Layer 2 of a small transformer language model trained on English Wikipedia (9 layers, counted from 0, width 128).
In attention head 2, each number of a token's query is one row of weights dot the token's vector x plus its bias. The head spreads its attention over the tokens so far by the softmax of query dot key.

Query weights of the head. A number n stands for (n - 500) times 0.00065.
q0 (bias -0.393): 407,600,453,683,448,220,516,512,382,581,291,575,346,891,508,427,438,689,492,489,516,539,593,263,336,361,394,382,581,197,521,540,596,556,544,560,655,408,508,347,715,373,293,650,636,704,493,418,575,674,566,500,407,539,542,401,405,592,519,387,291,550,564,610,596,699,533,626,543,357,458,547,547,391,338,303,543,318,146,376,811,592,608,302,593,579,467,379,407,238,711,584,604,469,535,381,538,526,482,391,504,581,571,451,623,545,417,259,319,422,571,613,213,705,467,485,458,473,515,382,511,286,575,536,389,637,457,478
q1 (bias -0.377): 537,557,388,622,441,368,429,445,422,384,401,513,434,584,446,446,554,686,575,570,487,452,555,372,442,434,447,369,467,334,577,490,512,416,396,592,567,405,451,393,632,426,444,673,556,578,432,493,558,457,565,508,537,490,470,459,450,567,466,498,355,485,543,592,535,628,543,564,482,362,431,516,470,466,423,381,587,381,388,587,617,480,605,291,547,432,558,531,391,399,668,392,523,432,520,350,465,534,580,406,438,591,500,473,552,488,495,317,431,423,477,549,370,616,540,527,423,448,476,490,397,418,498,565,373,443,487,378
q2 (bias 0.357): 496,479,524,382,535,552,546,489,566,571,609,536,528,363,522,506,534,413,456,498,502,519,524,642,577,521,561,544,456,600,514,375,532,493,490,457,530,543,541,605,408,567,519,485,417,371,477,575,469,460,455,558,461,470,543,515,487,472,435,548,554,487,452,460,512,434,450,415,475,539,504,463,389,578,486,599,413,609,592,500,364,457,434,564,476,489,436,495,543,608,434,466,422,526,446,577,487,474,566,511,526,502,370,447,433,456,500,679,540,489,542,441,581,376,381,487,463,470,506,565,509,611,460,459,579,469,572,528
q3 (bias -0.452): 432,569,512,690,537,282,496,541,378,561,236,524,373,905,436,460,440,614,566,442,546,601,488,246,500,368,524,476,694,257,440,563,492,504,584,529,552,458,588,342,682,463,323,647,735,723,504,540,605,750,573,432,532,436,456,381,353,536,488,296,358,551,521,602,523,642,504,626,605,294,496,583,598,454,483,180,625,357,203,402,755,587,740,203,656,573,496,426,412,269,832,564,608,488,576,377,500,543,481,323,516,563,659,582,662,586,496,283,381,556,537,621,261,797,560,516,516,476,535,453,551,339,695,662,373,627,484,519
q4 (bias -0.863): 349,673,375,771,489,310,275,632,285,396,23,537,387,826,521,557,376,705,631,415,462,448,516,216,346,402,400,442,628,245,389,673,381,570,478,473,562,478,446,296,751,218,372,480,673,737,584,338,606,659,542,319,438,376,484,421,396,613,582,358,211,602,308,515,485,866,600,669,715,356,413,432,818,268,544,122,734,309,217,588,810,490,521,303,453,595,600,343,410,294,579,578,575,439,655,286,469,535,194,334,479,597,775,702,734,459,622,35,362,640,537,598,238,901,751,382,366,500,571,372,454,208,519,715,192,535,369,461
q5 (bias -0.028): 408,421,506,408,384,531,556,415,417,519,635,511,509,566,538,433,513,513,424,491,517,561,478,520,585,431,509,554,425,544,402,504,526,401,538,578,474,473,569,523,622,571,402,514,521,405,514,480,496,476,465,583,582,538,484,517,516,476,592,445,469,475,521,591,537,400,584,399,443,530,513,526,352,542,457,571,551,519,387,426,522,591,570,515,546,398,563,518,437,498,576,583,473,428,445,479,449,546,582,520,465,462,517,600,409,471,429,545,568,427,451,496,526,498,508,560,577,500,435,507,522,456,624,400,509,519,445,441
q6 (bias -0.523): 436,660,460,714,351,285,207,535,196,425,332,620,476,886,461,559,549,580,639,615,423,525,470,143,369,398,475,395,673,98,526,624,490,605,433,602,559,597,676,461,739,186,282,524,693,805,378,644,620,762,565,328,406,461,549,445,346,583,539,439,326,529,627,761,481,699,727,734,744,297,417,569,878,407,532,224,624,455,54,442,887,651,796,337,657,555,542,514,415,343,629,640,689,481,362,391,417,596,392,332,416,546,751,577,671,582,480,218,295,500,510,680,363,791,792,598,421,396,601,403,515,163,491,537,293,647,500,425
q7 (bias 0.260): 572,497,521,497,416,488,598,742,587,579,426,437,595,475,512,482,476,418,598,523,650,656,479,614,604,657,470,521,599,624,522,323,399,443,469,337,545,611,441,526,362,610,540,503,477,449,599,440,483,439,482,396,390,464,503,616,457,606,400,514,508,485,506,410,625,467,363,515,645,378,503,492,460,609,637,438,345,756,788,370,558,459,438,607,643,597,398,512,543,710,473,483,506,468,601,637,405,378,455,739,308,298,257,494,583,538,460,468,668,470,463,450,540,539,333,355,645,503,523,567,570,560,481,581,576,363,593,542
q8 (bias -0.058): 382,510,379,595,463,556,504,475,608,608,386,298,603,775,369,613,404,688,321,466,522,608,578,461,508,520,558,373,473,467,424,411,599,558,634,379,550,533,425,563,672,668,471,686,249,468,507,263,607,558,421,489,532,525,379,438,254,383,405,594,526,598,438,761,632,374,527,546,352,613,289,240,565,519,332,489,486,482,397,546,510,553,846,382,734,134,599,323,510,380,403,739,478,675,578,370,436,472,385,450,382,470,485,351,473,330,609,563,515,432,547,567,581,601,550,549,511,543,444,321,535,525,536,517,660,602,504,403
q9 (bias 0.326): 431,270,452,327,321,763,453,531,423,549,576,528,565,464,469,476,490,360,353,513,428,490,324,579,628,546,816,507,516,633,702,579,558,410,464,393,275,436,514,490,514,638,408,347,433,392,487,455,440,292,524,635,600,531,748,577,504,586,544,432,452,452,769,463,379,396,286,497,465,447,606,335,511,435,352,517,465,486,734,540,530,483,689,617,500,500,493,534,602,695,510,295,653,310,428,576,332,490,457,718,420,295,419,497,586,591,542,422,672,441,458,439,802,514,519,562,538,625,581,503,514,420,491,273,493,503,465,269
q10 (bias -0.137): 683,432,605,702,546,555,583,311,413,408,519,266,408,573,622,685,581,432,774,702,457,560,556,500,563,440,762,519,454,457,587,593,589,450,628,723,425,485,637,302,402,588,657,500,500,542,652,676,493,306,174,638,545,545,329,542,417,363,515,412,431,537,408,474,546,496,444,500,304,607,526,465,534,360,723,560,545,489,760,397,704,740,546,242,422,621,584,540,614,389,492,609,485,669,415,450,315,351,411,489,462,325,398,337,632,766,371,225,559,481,504,547,554,462,460,382,404,361,712,518,463,421,729,493,428,418,571,584
q11 (bias -0.024): 421,661,556,357,421,392,521,426,684,400,566,396,343,517,575,510,382,356,513,567,179,387,569,641,542,646,510,346,566,669,750,631,464,551,607,442,487,452,334,513,387,490,382,337,494,781,491,380,519,503,414,587,507,447,332,305,537,372,683,475,509,507,537,555,638,590,599,467,377,592,621,648,510,562,422,530,205,443,493,391,364,559,646,636,421,373,801,667,551,582,470,565,507,357,622,411,474,490,550,464,556,541,500,465,459,581,419,422,546,444,446,280,527,399,564,369,385,633,426,552,601,457,530,674,564,642,663,391
q12 (bias -0.130): 368,516,422,676,598,420,671,531,333,381,460,401,530,698,316,503,493,572,389,425,408,571,547,633,504,497,411,435,321,338,342,637,644,536,419,375,696,490,454,629,585,323,552,493,658,500,465,531,552,614,609,707,628,356,594,173,417,684,447,236,525,463,348,675,644,551,255,623,452,417,620,576,490,381,565,497,375,355,431,629,787,413,632,655,406,593,576,520,574,446,480,427,354,430,621,481,560,556,468,466,626,679,548,470,610,480,603,463,547,486,566,535,566,637,471,490,497,357,398,556,600,337,531,535,300,361,486,599
q13 (bias 0.068): 518,488,460,476,421,310,455,568,537,483,573,596,563,560,485,500,518,546,727,553,659,482,634,473,487,560,295,491,566,424,565,510,570,491,497,664,582,307,395,611,660,619,428,500,551,386,480,383,376,597,466,494,500,433,439,506,615,388,497,497,625,497,447,536,445,485,389,575,426,309,542,474,460,748,311,521,567,497,672,708,393,530,409,512,670,512,546,571,661,458,666,618,450,479,579,377,485,482,459,427,445,405,481,349,526,253,400,428,655,408,668,611,644,441,647,675,406,393,604,695,416,570,341,506,388,491,518,253
q14 (bias 0.064): 475,604,405,667,529,528,616,536,675,413,525,368,640,387,577,349,360,421,367,503,533,496,507,643,351,181,575,747,310,629,402,507,486,320,382,427,489,584,611,594,280,399,460,599,448,346,456,610,555,565,500,519,493,451,468,399,433,336,514,600,644,674,713,562,718,543,447,427,450,428,556,503,406,540,477,507,461,709,417,316,579,423,464,535,419,607,451,363,439,910,376,347,474,469,398,517,227,702,406,691,323,526,482,579,398,435,568,538,466,309,612,452,522,514,413,378,419,646,407,490,517,599,257,321,460,568,521,547
q15 (bias -0.113): 497,312,794,490,536,442,704,752,374,539,514,580,349,326,531,500,483,559,614,423,482,556,452,511,639,568,465,542,712,543,423,619,462,520,507,357,448,607,608,514,632,666,397,587,571,385,359,604,490,292,524,694,638,273,527,366,319,394,804,529,474,446,610,416,644,535,434,374,388,422,531,413,574,342,570,686,538,489,486,331,676,486,354,462,476,335,411,477,391,623,510,393,457,537,294,417,589,383,490,314,215,493,430,366,579,527,690,605,269,414,447,176,575,444,570,490,387,524,432,544,476,552,544,513,592,579,462,393
q16 (bias 0.071): 422,574,500,468,329,449,459,474,578,402,274,647,256,463,538,522,551,451,462,528,480,467,565,302,442,454,454,608,359,551,503,689,484,251,520,547,438,577,547,354,702,288,543,487,576,533,445,402,585,655,568,517,516,748,439,371,496,246,439,692,461,471,520,468,697,591,500,634,464,573,436,488,582,503,673,419,386,665,350,342,592,474,523,529,568,487,545,431,646,346,611,494,610,427,693,665,513,248,497,416,393,557,572,491,488,446,639,468,366,591,248,568,583,365,597,503,474,555,665,659,350,497,494,552,411,565,383,399
q17 (bias -0.163): 523,645,467,455,288,344,622,310,517,475,520,467,428,480,719,513,644,293,459,685,627,543,737,320,420,407,296,493,413,400,339,404,474,392,383,384,398,435,214,370,331,456,375,510,706,510,450,573,551,359,487,472,359,657,507,587,394,431,581,630,482,503,264,574,503,596,359,516,450,334,572,522,607,483,511,395,424,278,696,623,671,676,459,704,411,547,630,558,598,510,490,581,503,481,490,541,650,529,397,563,526,390,594,442,582,413,503,497,301,497,456,661,486,617,468,539,670,636,603,532,422,483,509,546,625,576,689,525
q18 (bias 0.003): 441,490,507,626,461,633,748,374,382,389,579,451,370,571,520,558,418,423,420,550,547,552,648,364,489,536,560,591,631,435,555,575,593,523,478,486,514,454,208,439,562,514,376,340,537,524,605,351,470,588,271,569,459,438,565,370,404,562,527,588,580,676,465,460,572,597,518,694,813,617,408,429,500,755,625,407,251,430,606,511,429,401,375,535,552,532,459,336,517,606,594,315,475,558,322,450,510,275,592,735,538,651,658,456,305,557,398,534,401,676,768,385,702,605,437,575,551,566,540,676,639,639,573,364,426,748,431,484
q19 (bias -0.047): 436,497,487,355,601,338,585,659,416,376,367,473,556,686,440,610,351,531,471,503,451,251,633,628,263,456,388,344,668,399,489,573,503,461,639,531,523,399,633,382,402,353,377,655,405,710,589,631,416,633,550,496,627,530,500,411,500,354,659,595,528,618,462,379,376,520,361,566,426,514,292,506,728,430,647,533,775,493,483,482,579,431,531,423,537,666,375,393,349,447,760,472,441,299,503,481,560,448,465,614,601,653,592,546,327,604,637,480,660,604,425,566,500,524,482,404,610,503,441,385,599,352,644,645,606,497,641,355
q20 (bias 0.085): 493,596,513,566,528,424,422,469,503,612,601,793,567,528,373,447,580,674,529,419,556,514,379,371,354,554,456,599,334,605,597,623,376,613,753,365,315,374,405,404,486,290,410,542,543,469,439,547,464,404,554,500,369,446,644,473,264,620,317,516,469,371,431,431,446,466,554,666,323,421,384,793,435,546,550,346,503,521,417,769,500,603,590,463,684,449,313,634,645,560,422,516,632,301,557,487,517,359,522,631,551,377,565,526,358,598,328,391,607,453,600,612,521,589,735,400,617,639,332,493,308,399,531,475,655,571,530,443
q21 (bias 0.116): 494,451,503,808,393,392,592,497,643,494,458,568,423,500,554,625,200,503,463,540,561,523,619,563,633,518,310,320,393,644,565,430,545,391,436,444,539,400,537,475,380,662,582,531,535,526,598,542,381,408,400,480,497,545,510,523,593,455,258,315,392,332,404,522,509,458,431,424,461,467,589,389,562,460,603,304,468,635,636,634,424,545,483,474,465,490,400,622,568,577,461,324,633,538,340,741,593,384,506,358,607,597,385,522,552,362,470,525,637,233,516,564,536,415,676,513,577,733,572,570,475,367,503,443,776,515,322,573
q22 (bias 0.265): 519,504,597,339,361,394,724,587,545,567,700,650,717,431,456,603,809,432,493,475,679,489,663,528,327,622,455,406,409,496,378,500,570,368,686,477,481,585,325,504,549,702,534,593,518,722,423,522,550,311,444,131,186,699,592,443,723,647,592,598,555,522,496,446,440,354,639,485,335,588,485,465,428,469,623,618,336,371,668,453,504,471,672,556,555,485,663,605,578,522,219,437,400,617,493,390,386,471,701,359,489,593,508,284,304,446,383,478,661,418,367,411,492,481,281,357,470,321,279,489,643,630,425,538,356,536,339,521
q23 (bias -0.011): 503,555,342,470,766,483,453,583,832,568,445,642,625,655,510,510,381,431,397,513,486,352,531,638,391,564,396,701,409,411,653,393,486,441,561,588,373,521,589,628,528,486,532,573,477,441,620,397,440,612,699,580,367,425,132,660,515,561,233,345,446,564,574,487,461,552,321,517,645,511,493,631,458,215,617,555,483,552,500,613,423,476,345,558,313,465,529,523,418,660,459,403,574,439,507,303,544,450,519,387,620,286,521,497,664,633,580,507,515,493,608,529,338,649,515,592,415,442,590,725,567,751,519,648,385,602,565,394
q24 (bias 0.056): 497,423,597,624,450,510,238,611,282,445,558,367,545,414,490,369,637,454,653,547,362,422,670,504,653,561,438,320,518,433,551,473,574,571,651,331,484,463,429,645,367,503,625,547,553,549,445,474,347,434,358,571,542,468,580,811,393,398,446,482,539,478,395,381,641,370,638,598,484,563,608,377,457,376,376,526,410,510,513,473,437,465,600,362,484,363,627,441,448,625,613,558,400,342,612,284,481,400,463,622,306,373,516,462,549,594,438,389,387,188,398,450,536,324,576,357,558,581,585,627,465,526,341,657,668,426,506,576
q25 (bias 0.194): 544,680,579,257,379,716,619,535,445,546,592,351,548,296,425,398,602,583,676,536,622,531,582,691,471,603,497,236,455,596,555,571,503,332,650,663,558,582,496,675,393,458,595,437,510,296,175,565,563,584,324,359,640,640,476,497,428,537,378,565,529,716,468,483,331,431,430,513,424,721,524,487,336,575,639,623,497,448,465,682,406,436,394,575,425,507,559,467,510,653,524,539,634,574,401,710,459,420,461,688,414,432,302,527,490,467,430,692,431,435,367,396,514,361,544,381,316,435,517,709,497,493,484,494,616,497,769,539
q26 (bias 0.119): 284,554,794,458,566,224,373,375,625,470,571,121,482,489,489,605,367,625,414,278,459,493,733,380,395,460,464,697,577,522,549,629,598,554,526,478,404,434,445,590,532,696,554,329,528,418,446,365,647,251,635,410,482,387,447,399,402,426,503,377,467,427,449,559,490,461,455,625,593,453,437,682,568,529,489,570,408,536,453,353,586,661,467,458,440,611,315,380,250,711,382,623,599,663,595,452,619,493,524,486,472,216,403,507,364,517,504,389,436,440,569,776,485,597,435,318,546,518,386,462,538,425,610,583,536,629,685,327
q27 (bias 0.218): 543,401,662,482,328,546,572,420,529,432,536,365,732,341,418,546,411,263,441,656,534,641,565,500,416,524,540,511,449,519,473,369,450,562,436,619,586,545,429,723,420,330,467,420,310,424,827,493,476,518,247,257,572,521,368,518,392,350,375,453,563,525,515,465,503,384,269,440,587,644,546,557,416,343,496,751,395,588,629,293,496,365,608,648,479,595,623,510,555,436,373,486,511,344,575,469,664,329,415,468,713,264,507,458,348,489,419,861,496,417,636,534,663,405,473,739,614,406,342,532,578,305,388,365,662,431,475,588
q28 (bias -0.230): 503,576,462,469,539,456,500,506,622,407,491,612,491,614,610,292,346,455,712,405,636,625,595,569,490,446,426,468,338,576,375,616,626,552,434,326,452,526,394,553,608,806,549,405,435,574,512,436,411,322,408,352,835,598,298,426,549,670,362,416,574,591,627,395,343,583,483,391,458,500,528,539,439,262,395,453,576,390,422,419,534,541,654,405,680,448,571,494,457,462,567,482,503,466,718,399,469,691,491,373,685,553,490,599,579,689,426,306,345,659,513,477,588,590,561,519,437,497,429,459,609,468,480,443,464,503,535,560
q29 (bias -0.118): 614,727,295,457,615,384,518,537,405,433,376,585,330,351,453,393,513,418,428,734,359,449,423,640,568,570,493,514,392,595,414,447,570,400,707,621,433,423,612,503,253,476,349,558,500,412,685,358,666,263,473,340,580,657,661,435,489,647,437,348,400,381,510,539,506,585,532,788,544,510,387,604,404,503,338,570,406,291,576,407,464,394,469,507,620,476,288,510,519,593,503,570,667,659,493,339,560,471,433,510,628,448,479,484,510,726,394,606,739,362,459,447,531,606,366,597,373,409,694,510,431,524,611,487,363,558,439,405
q30 (bias -0.062): 497,345,483,407,609,584,697,421,565,458,551,332,527,437,419,530,581,545,359,693,496,555,622,348,371,484,727,448,554,542,648,504,429,317,571,329,707,352,589,433,370,500,497,556,560,431,654,500,457,663,486,367,365,490,284,559,591,638,413,548,472,403,497,411,580,555,391,677,651,361,678,386,427,444,449,625,575,337,521,525,563,544,469,422,632,503,478,368,503,302,490,618,468,497,527,334,181,418,597,293,405,539,186,421,545,457,562,480,529,537,531,405,490,658,587,618,729,435,344,693,427,364,578,366,708,604,619,583
q31 (bias 0.069): 586,500,622,438,322,419,587,420,513,415,451,440,507,500,588,637,421,366,618,465,734,537,451,659,716,410,574,443,516,435,665,500,697,373,655,381,437,589,283,665,616,456,595,439,232,563,469,503,359,540,457,776,464,480,339,517,551,278,650,612,537,393,541,458,472,437,669,412,403,473,454,380,597,304,532,589,563,517,473,567,677,520,357,556,464,500,186,622,408,539,487,674,534,529,523,503,480,516,632,678,590,479,352,619,418,330,298,578,626,523,524,538,303,436,627,621,608,533,468,578,442,659,576,686,395,484,400,481

Each question shows a short text with each token's key, already scaled and adjusted for position as the last token sees it. A number n stands for (n - 500) times 0.0054.

Then comes the last token's vector x. A number n stands for (n - 500) times 0.017.

0 "d": 720,461,345,284,141,739,826,857,545,372,561,425,532,538,414,507,520,452,477,488,503,504,455,508,376,367,503,492,550,513,531,480
1 "ha": 636,609,330,287,118,773,782,869,553,333,533,464,592,498,488,495,491,491,495,451,521,471,467,503,429,383,507,486,531,532,527,478
2 "'s": 525,597,348,325,124,788,741,888,559,455,489,467,529,540,503,548,509,447,468,509,556,508,397,522,517,417,508,453,552,530,500,461
3 " adv": 366,605,369,271,118,810,731,891,577,338,489,487,513,501,547,502,592,509,534,520,532,449,420,551,484,468,481,426,587,493,539,484
4 "ice": 382,431,412,286,159,715,745,832,530,441,510,496,511,525,537,511,585,560,500,495,454,494,455,527,477,453,498,423,557,534,502,452
5 " in": 450,402,421,210,59,830,787,849,577,402,525,486,532,541,490,519,516,544,502,559,577,508,459,435,497,400,482,455,529,534,526,452
x: 604,431,531,441,581,484,549,430,497,515,598,543,495,469,488,402,547,541,411,550,467,537,468,379,546,482,367,503,558,434,589,420,310,332,533,498,411,556,451,461,552,576,522,495,458,450,517,486,468,515,548,601,575,539,429,524,577,519,529,498,336,518,549,577,496,425,463,497,463,493,570,454,457,544,616,483,435,498,549,480,474,470,494,662,571,567,494,505,492,491,690,412,720,399,540,363,552,333,602,548,479,481,461,550,569,435,415,515,406,571,468,620,601,401,214,464,554,590,564,521,597,430,560,476,531,516,613,468
Which token does the last token look at most? 5 " in"

0 " in": 577,424,305,299,53,840,811,848,574,411,524,492,545,533,495,524,517,534,507,567,564,510,457,442,510,399,485,461,523,551,554,452
1 " ": 671,571,285,211,41,828,849,865,541,322,540,484,560,469,475,507,530,465,494,547,518,457,428,500,506,382,471,432,585,546,534,438
2 "1": 391,622,363,235,102,787,805,843,535,323,568,477,583,499,479,492,509,516,496,538,558,462,477,517,463,395,513,486,554,500,543,460
3 "6": 407,468,386,219,100,786,791,842,522,362,542,486,543,505,491,502,546,500,513,533,535,499,440,532,479,430,515,474,580,521,490,451
4 "1": 433,380,433,233,127,768,785,855,554,354,558,465,556,509,486,534,541,527,515,554,550,466,457,505,468,437,499,492,565,519,531,475
5 "6": 553,436,455,201,115,750,775,819,536,378,543,486,523,524,499,517,551,488,520,533,525,497,434,529,476,441,495,469,581,519,483,444
x: 548,461,633,503,479,598,513,426,553,420,630,425,617,468,386,521,558,534,424,437,447,448,503,591,504,597,535,486,492,454,487,383,425,477,583,555,318,376,515,420,539,597,639,416,449,438,448,583,541,466,652,453,566,396,511,459,652,464,471,621,600,534,569,669,466,316,458,516,402,558,543,518,457,586,412,601,515,550,607,581,445,475,508,572,376,517,612,528,428,637,555,379,475,486,470,457,461,376,581,483,387,534,470,486,447,519,457,483,584,465,457,508,602,374,306,603,491,557,510,607,509,439,471,535,506,482,574,415
Which two tokens does the last token look at most, in order? 3 "6", 4 "1"

0 "2": 608,543,322,243,110,750,800,867,535,371,554,495,556,547,463,493,495,496,477,525,562,474,428,522,444,382,475,465,604,511,523,461
1 "-": 665,566,323,231,62,821,844,854,559,328,554,424,597,496,446,562,524,465,469,522,518,500,413,485,495,423,515,476,588,553,492,478
2 "1": 418,610,382,209,112,790,817,844,550,349,569,456,559,522,446,519,502,511,509,536,567,466,454,503,463,402,487,490,547,493,530,475
3 "5": 415,476,408,191,112,802,789,821,528,372,559,480,552,530,457,533,530,493,507,511,534,491,425,513,475,423,478,484,575,522,497,458
4 "9": 523,407,450,204,132,772,746,834,545,384,530,463,538,493,467,530,536,532,504,534,531,488,405,513,478,439,490,497,579,510,466,483
5 "8": 568,436,471,175,114,764,775,812,562,360,555,462,537,521,475,531,526,516,503,524,521,493,419,507,473,416,482,484,560,512,484,473
x: 573,433,653,485,447,624,549,420,554,548,571,503,634,500,379,507,544,453,403,538,440,468,444,594,524,569,544,527,546,435,567,511,559,526,518,557,306,483,503,490,555,567,604,362,443,440,416,523,534,371,665,504,524,429,550,476,620,430,440,613,562,500,576,628,428,294,465,511,417,478,567,569,440,669,352,545,546,467,611,556,412,436,512,588,422,507,547,537,569,620,554,406,439,503,523,493,529,415,604,537,360,482,491,585,305,423,503,439,535,385,367,566,575,392,402,522,488,532,562,615,515,458,467,487,484,425,543,520
Which two tokens does the last token look at most, in order? 3 "5", 4 "9"

0 " the": 547,443,303,336,130,802,765,920,514,486,502,438,511,530,491,509,521,480,492,529,501,504,443,461,488,386,517,482,515,508,516,477
1 " New": 622,574,349,295,193,750,755,849,481,422,499,462,526,522,523,499,534,472,515,480,530,522,454,468,480,450,457,438,530,539,491,456
2 " York": 483,602,324,290,127,791,757,825,496,385,515,513,556,549,516,435,526,452,503,507,551,541,476,466,412,444,465,452,517,561,507,505
3 " St": 351,609,360,231,103,780,814,903,554,342,507,492,514,480,511,512,536,492,529,474,529,525,437,502,411,423,472,444,568,474,523,467
4 "ock": 343,393,401,267,180,729,745,833,574,387,542,520,531,515,510,476,576,481,522,493,546,554,477,481,445,475,496,432,583,528,540,520
5 " Ex": 473,366,460,214,210,700,759,838,533,458,568,484,520,523,499,504,510,485,546,425,465,486,536,491,416,490,449,453,589,556,512,432
x: 624,529,493,409,547,564,528,602,477,579,462,560,340,529,491,512,451,594,566,512,500,443,404,478,433,411,477,650,491,572,515,328,540,478,537,540,442,506,507,348,562,450,463,495,343,421,533,616,529,644,537,537,630,383,427,395,667,458,572,443,659,512,556,420,666,478,539,561,450,428,515,508,578,506,520,504,408,463,523,543,532,531,668,418,557,617,552,486,542,480,560,475,530,443,294,595,566,476,520,646,410,410,486,497,498,461,435,485,576,471,489,497,534,319,379,463,561,523,497,527,583,446,474,429,471,482,462,467
Which two tokens does the last token look at most, in order? 0 " the", 2 " York"

0 " the": 547,443,303,336,130,802,765,920,514,486,502,438,511,530,491,509,521,480,492,529,501,504,443,461,488,386,517,482,515,508,516,477
1 " B": 634,602,335,256,157,788,784,872,560,388,543,460,530,532,429,495,531,516,504,488,508,503,484,459,442,398,481,454,532,482,529,508
2 "ud": 453,672,389,272,173,674,738,834,567,367,572,468,515,526,518,445,515,483,562,515,478,509,457,558,455,394,478,457,561,548,527,471
3 "d": 288,552,412,264,164,749,791,839,532,373,543,444,514,551,443,471,539,440,510,494,477,521,467,504,364,380,502,480,551,504,556,486
4 "ha": 367,418,397,273,162,771,728,841,547,350,521,482,580,508,504,482,516,490,502,453,515,480,491,498,441,427,516,497,535,528,510,493
5 " t": 466,341,444,194,171,749,766,889,578,403,521,465,503,493,485,482,499,497,502,479,544,451,471,508,483,418,508,473,584,482,470,473
x: 521,501,506,487,613,479,449,424,498,653,508,474,559,543,369,356,506,510,336,523,602,539,516,538,453,591,528,410,565,546,501,478,446,269,537,509,494,601,481,439,566,506,603,430,478,538,501,355,757,486,551,628,525,492,505,501,491,450,590,475,465,574,590,463,567,474,472,554,483,341,452,566,553,525,403,522,484,539,521,523,424,501,480,615,473,602,552,418,532,490,579,554,604,404,367,548,639,425,558,494,480,501,473,384,477,637,296,526,560,568,543,591,484,325,459,475,482,556,442,484,330,453,509,446,536,508,512,482
Which token does the last token look at most, and with what share of its attention? 0 " the", with about 40%

0 " rec": 597,397,345,288,202,730,722,829,515,412,511,493,498,482,518,480,537,517,613,484,566,496,512,539,467,448,486,483,584,497,507,461
1 "ited": 562,582,385,362,171,697,696,793,496,460,528,455,484,527,451,490,531,534,503,548,508,514,439,546,511,428,539,500,519,498,533,483
2 " as": 533,627,323,266,91,820,781,854,544,421,523,452,547,459,477,518,490,505,516,498,573,465,444,517,582,462,459,413,545,525,550,449
3 " part": 423,567,363,227,140,798,738,834,505,436,534,446,541,533,488,485,498,491,556,525,490,480,464,495,544,415,466,442,575,503,469,500
4 " of": 394,475,406,295,89,742,786,843,519,445,495,471,518,529,491,496,530,523,491,522,507,524,482,488,476,366,520,489,546,470,529,468
5 " rel": 433,347,425,226,155,765,718,851,549,403,508,495,536,511,504,528,561,504,517,563,475,423,457,503,507,472,477,418,574,517,525,460
x: 500,416,534,502,494,270,395,606,464,415,580,476,493,476,517,416,334,474,426,582,570,616,568,486,502,567,586,560,561,521,540,309,487,427,583,655,644,582,489,512,576,550,516,477,387,576,419,356,551,517,560,523,472,510,509,462,503,524,473,559,460,556,593,529,639,385,540,444,532,432,522,510,318,461,478,460,454,391,560,496,514,501,498,580,639,606,562,496,550,510,579,549,655,510,441,536,472,336,505,534,418,458,496,542,488,529,375,457,620,473,529,552,494,565,475,373,426,508,435,482,599,439,484,482,408,392,595,569
Which token does the last token look at most? 0 " rec"

0 "ks": 669,441,327,303,126,747,770,820,585,370,541,465,507,532,472,519,532,500,478,502,543,500,433,472,466,430,467,439,536,481,561,436
1 " the": 580,517,313,314,125,802,766,919,517,478,505,440,513,534,490,507,528,482,488,530,508,503,441,467,483,383,519,478,522,510,508,474
2 " M": 474,685,343,243,146,764,781,911,608,386,541,466,538,535,482,535,541,501,542,489,503,488,446,447,452,391,483,424,592,486,483,491
3 "ett": 356,531,360,248,178,785,764,856,508,371,474,506,513,520,530,467,548,504,497,448,544,504,490,488,392,413,479,432,529,479,504,474
4 "ā": 372,402,378,213,157,880,764,910,525,338,526,425,549,527,474,482,495,510,516,424,481,458,487,460,410,439,484,436,546,528,567,492
5 " S": 480,297,416,147,73,821,829,889,589,321,572,445,576,539,461,506,470,495,495,517,490,499,427,460,455,408,439,418,574,504,499,476
x: 553,455,551,546,429,434,520,450,621,574,546,473,457,482,476,539,473,558,448,551,517,522,369,582,573,503,516,469,532,600,560,459,467,369,555,434,456,577,513,449,466,467,514,511,419,455,531,545,585,525,622,443,567,495,489,419,657,447,562,506,438,472,570,488,502,475,501,630,480,264,657,452,522,640,472,491,543,577,462,452,607,422,521,576,570,523,505,455,633,509,544,416,547,508,490,439,752,382,676,581,467,442,485,532,406,525,415,376,561,544,530,602,479,305,380,595,468,403,463,427,490,451,384,554,442,292,530,542
Which token does the last token look at most? 1 " the"

0 ")\n": 608,424,335,355,100,803,784,878,522,453,500,505,504,517,417,455,537,527,539,532,503,477,426,508,507,398,496,493,517,531,552,502
1 "-": 603,525,323,324,66,862,818,909,528,440,504,510,553,513,419,473,539,533,489,549,509,500,468,490,567,391,522,516,564,526,531,452
2 " a": 516,622,335,299,79,835,811,900,552,412,531,466,514,484,462,518,508,536,546,496,529,473,456,494,459,413,457,531,530,539,533,489
3 " me": 398,588,371,261,114,827,762,856,543,383,512,449,517,521,513,472,487,537,517,505,484,497,436,488,505,475,473,474,564,494,538,422
4 "ans": 313,397,365,233,133,801,788,867,524,359,523,450,545,519,426,506,521,546,503,489,529,496,475,484,443,461,479,467,564,483,566,437
5 " for": 462,381,418,202,70,838,785,858,599,412,538,495,515,550,444,498,518,505,503,524,561,520,403,512,513,399,473,462,571,507,533,402
x: 613,359,503,468,516,529,449,540,516,598,552,425,458,508,480,357,493,558,518,551,490,528,497,404,617,331,415,525,582,527,622,441,411,450,530,516,462,546,511,388,471,535,460,416,467,483,486,474,523,622,490,543,645,579,515,517,580,519,615,432,335,536,573,498,520,447,440,460,519,476,555,574,309,547,504,509,529,521,617,694,424,454,458,608,511,639,560,548,499,556,742,437,576,418,561,472,582,434,495,485,566,509,269,438,470,501,378,546,412,422,387,601,577,478,269,470,504,532,488,551,511,528,564,439,555,525,506,485
Which token does the last token look at most? 5 " for"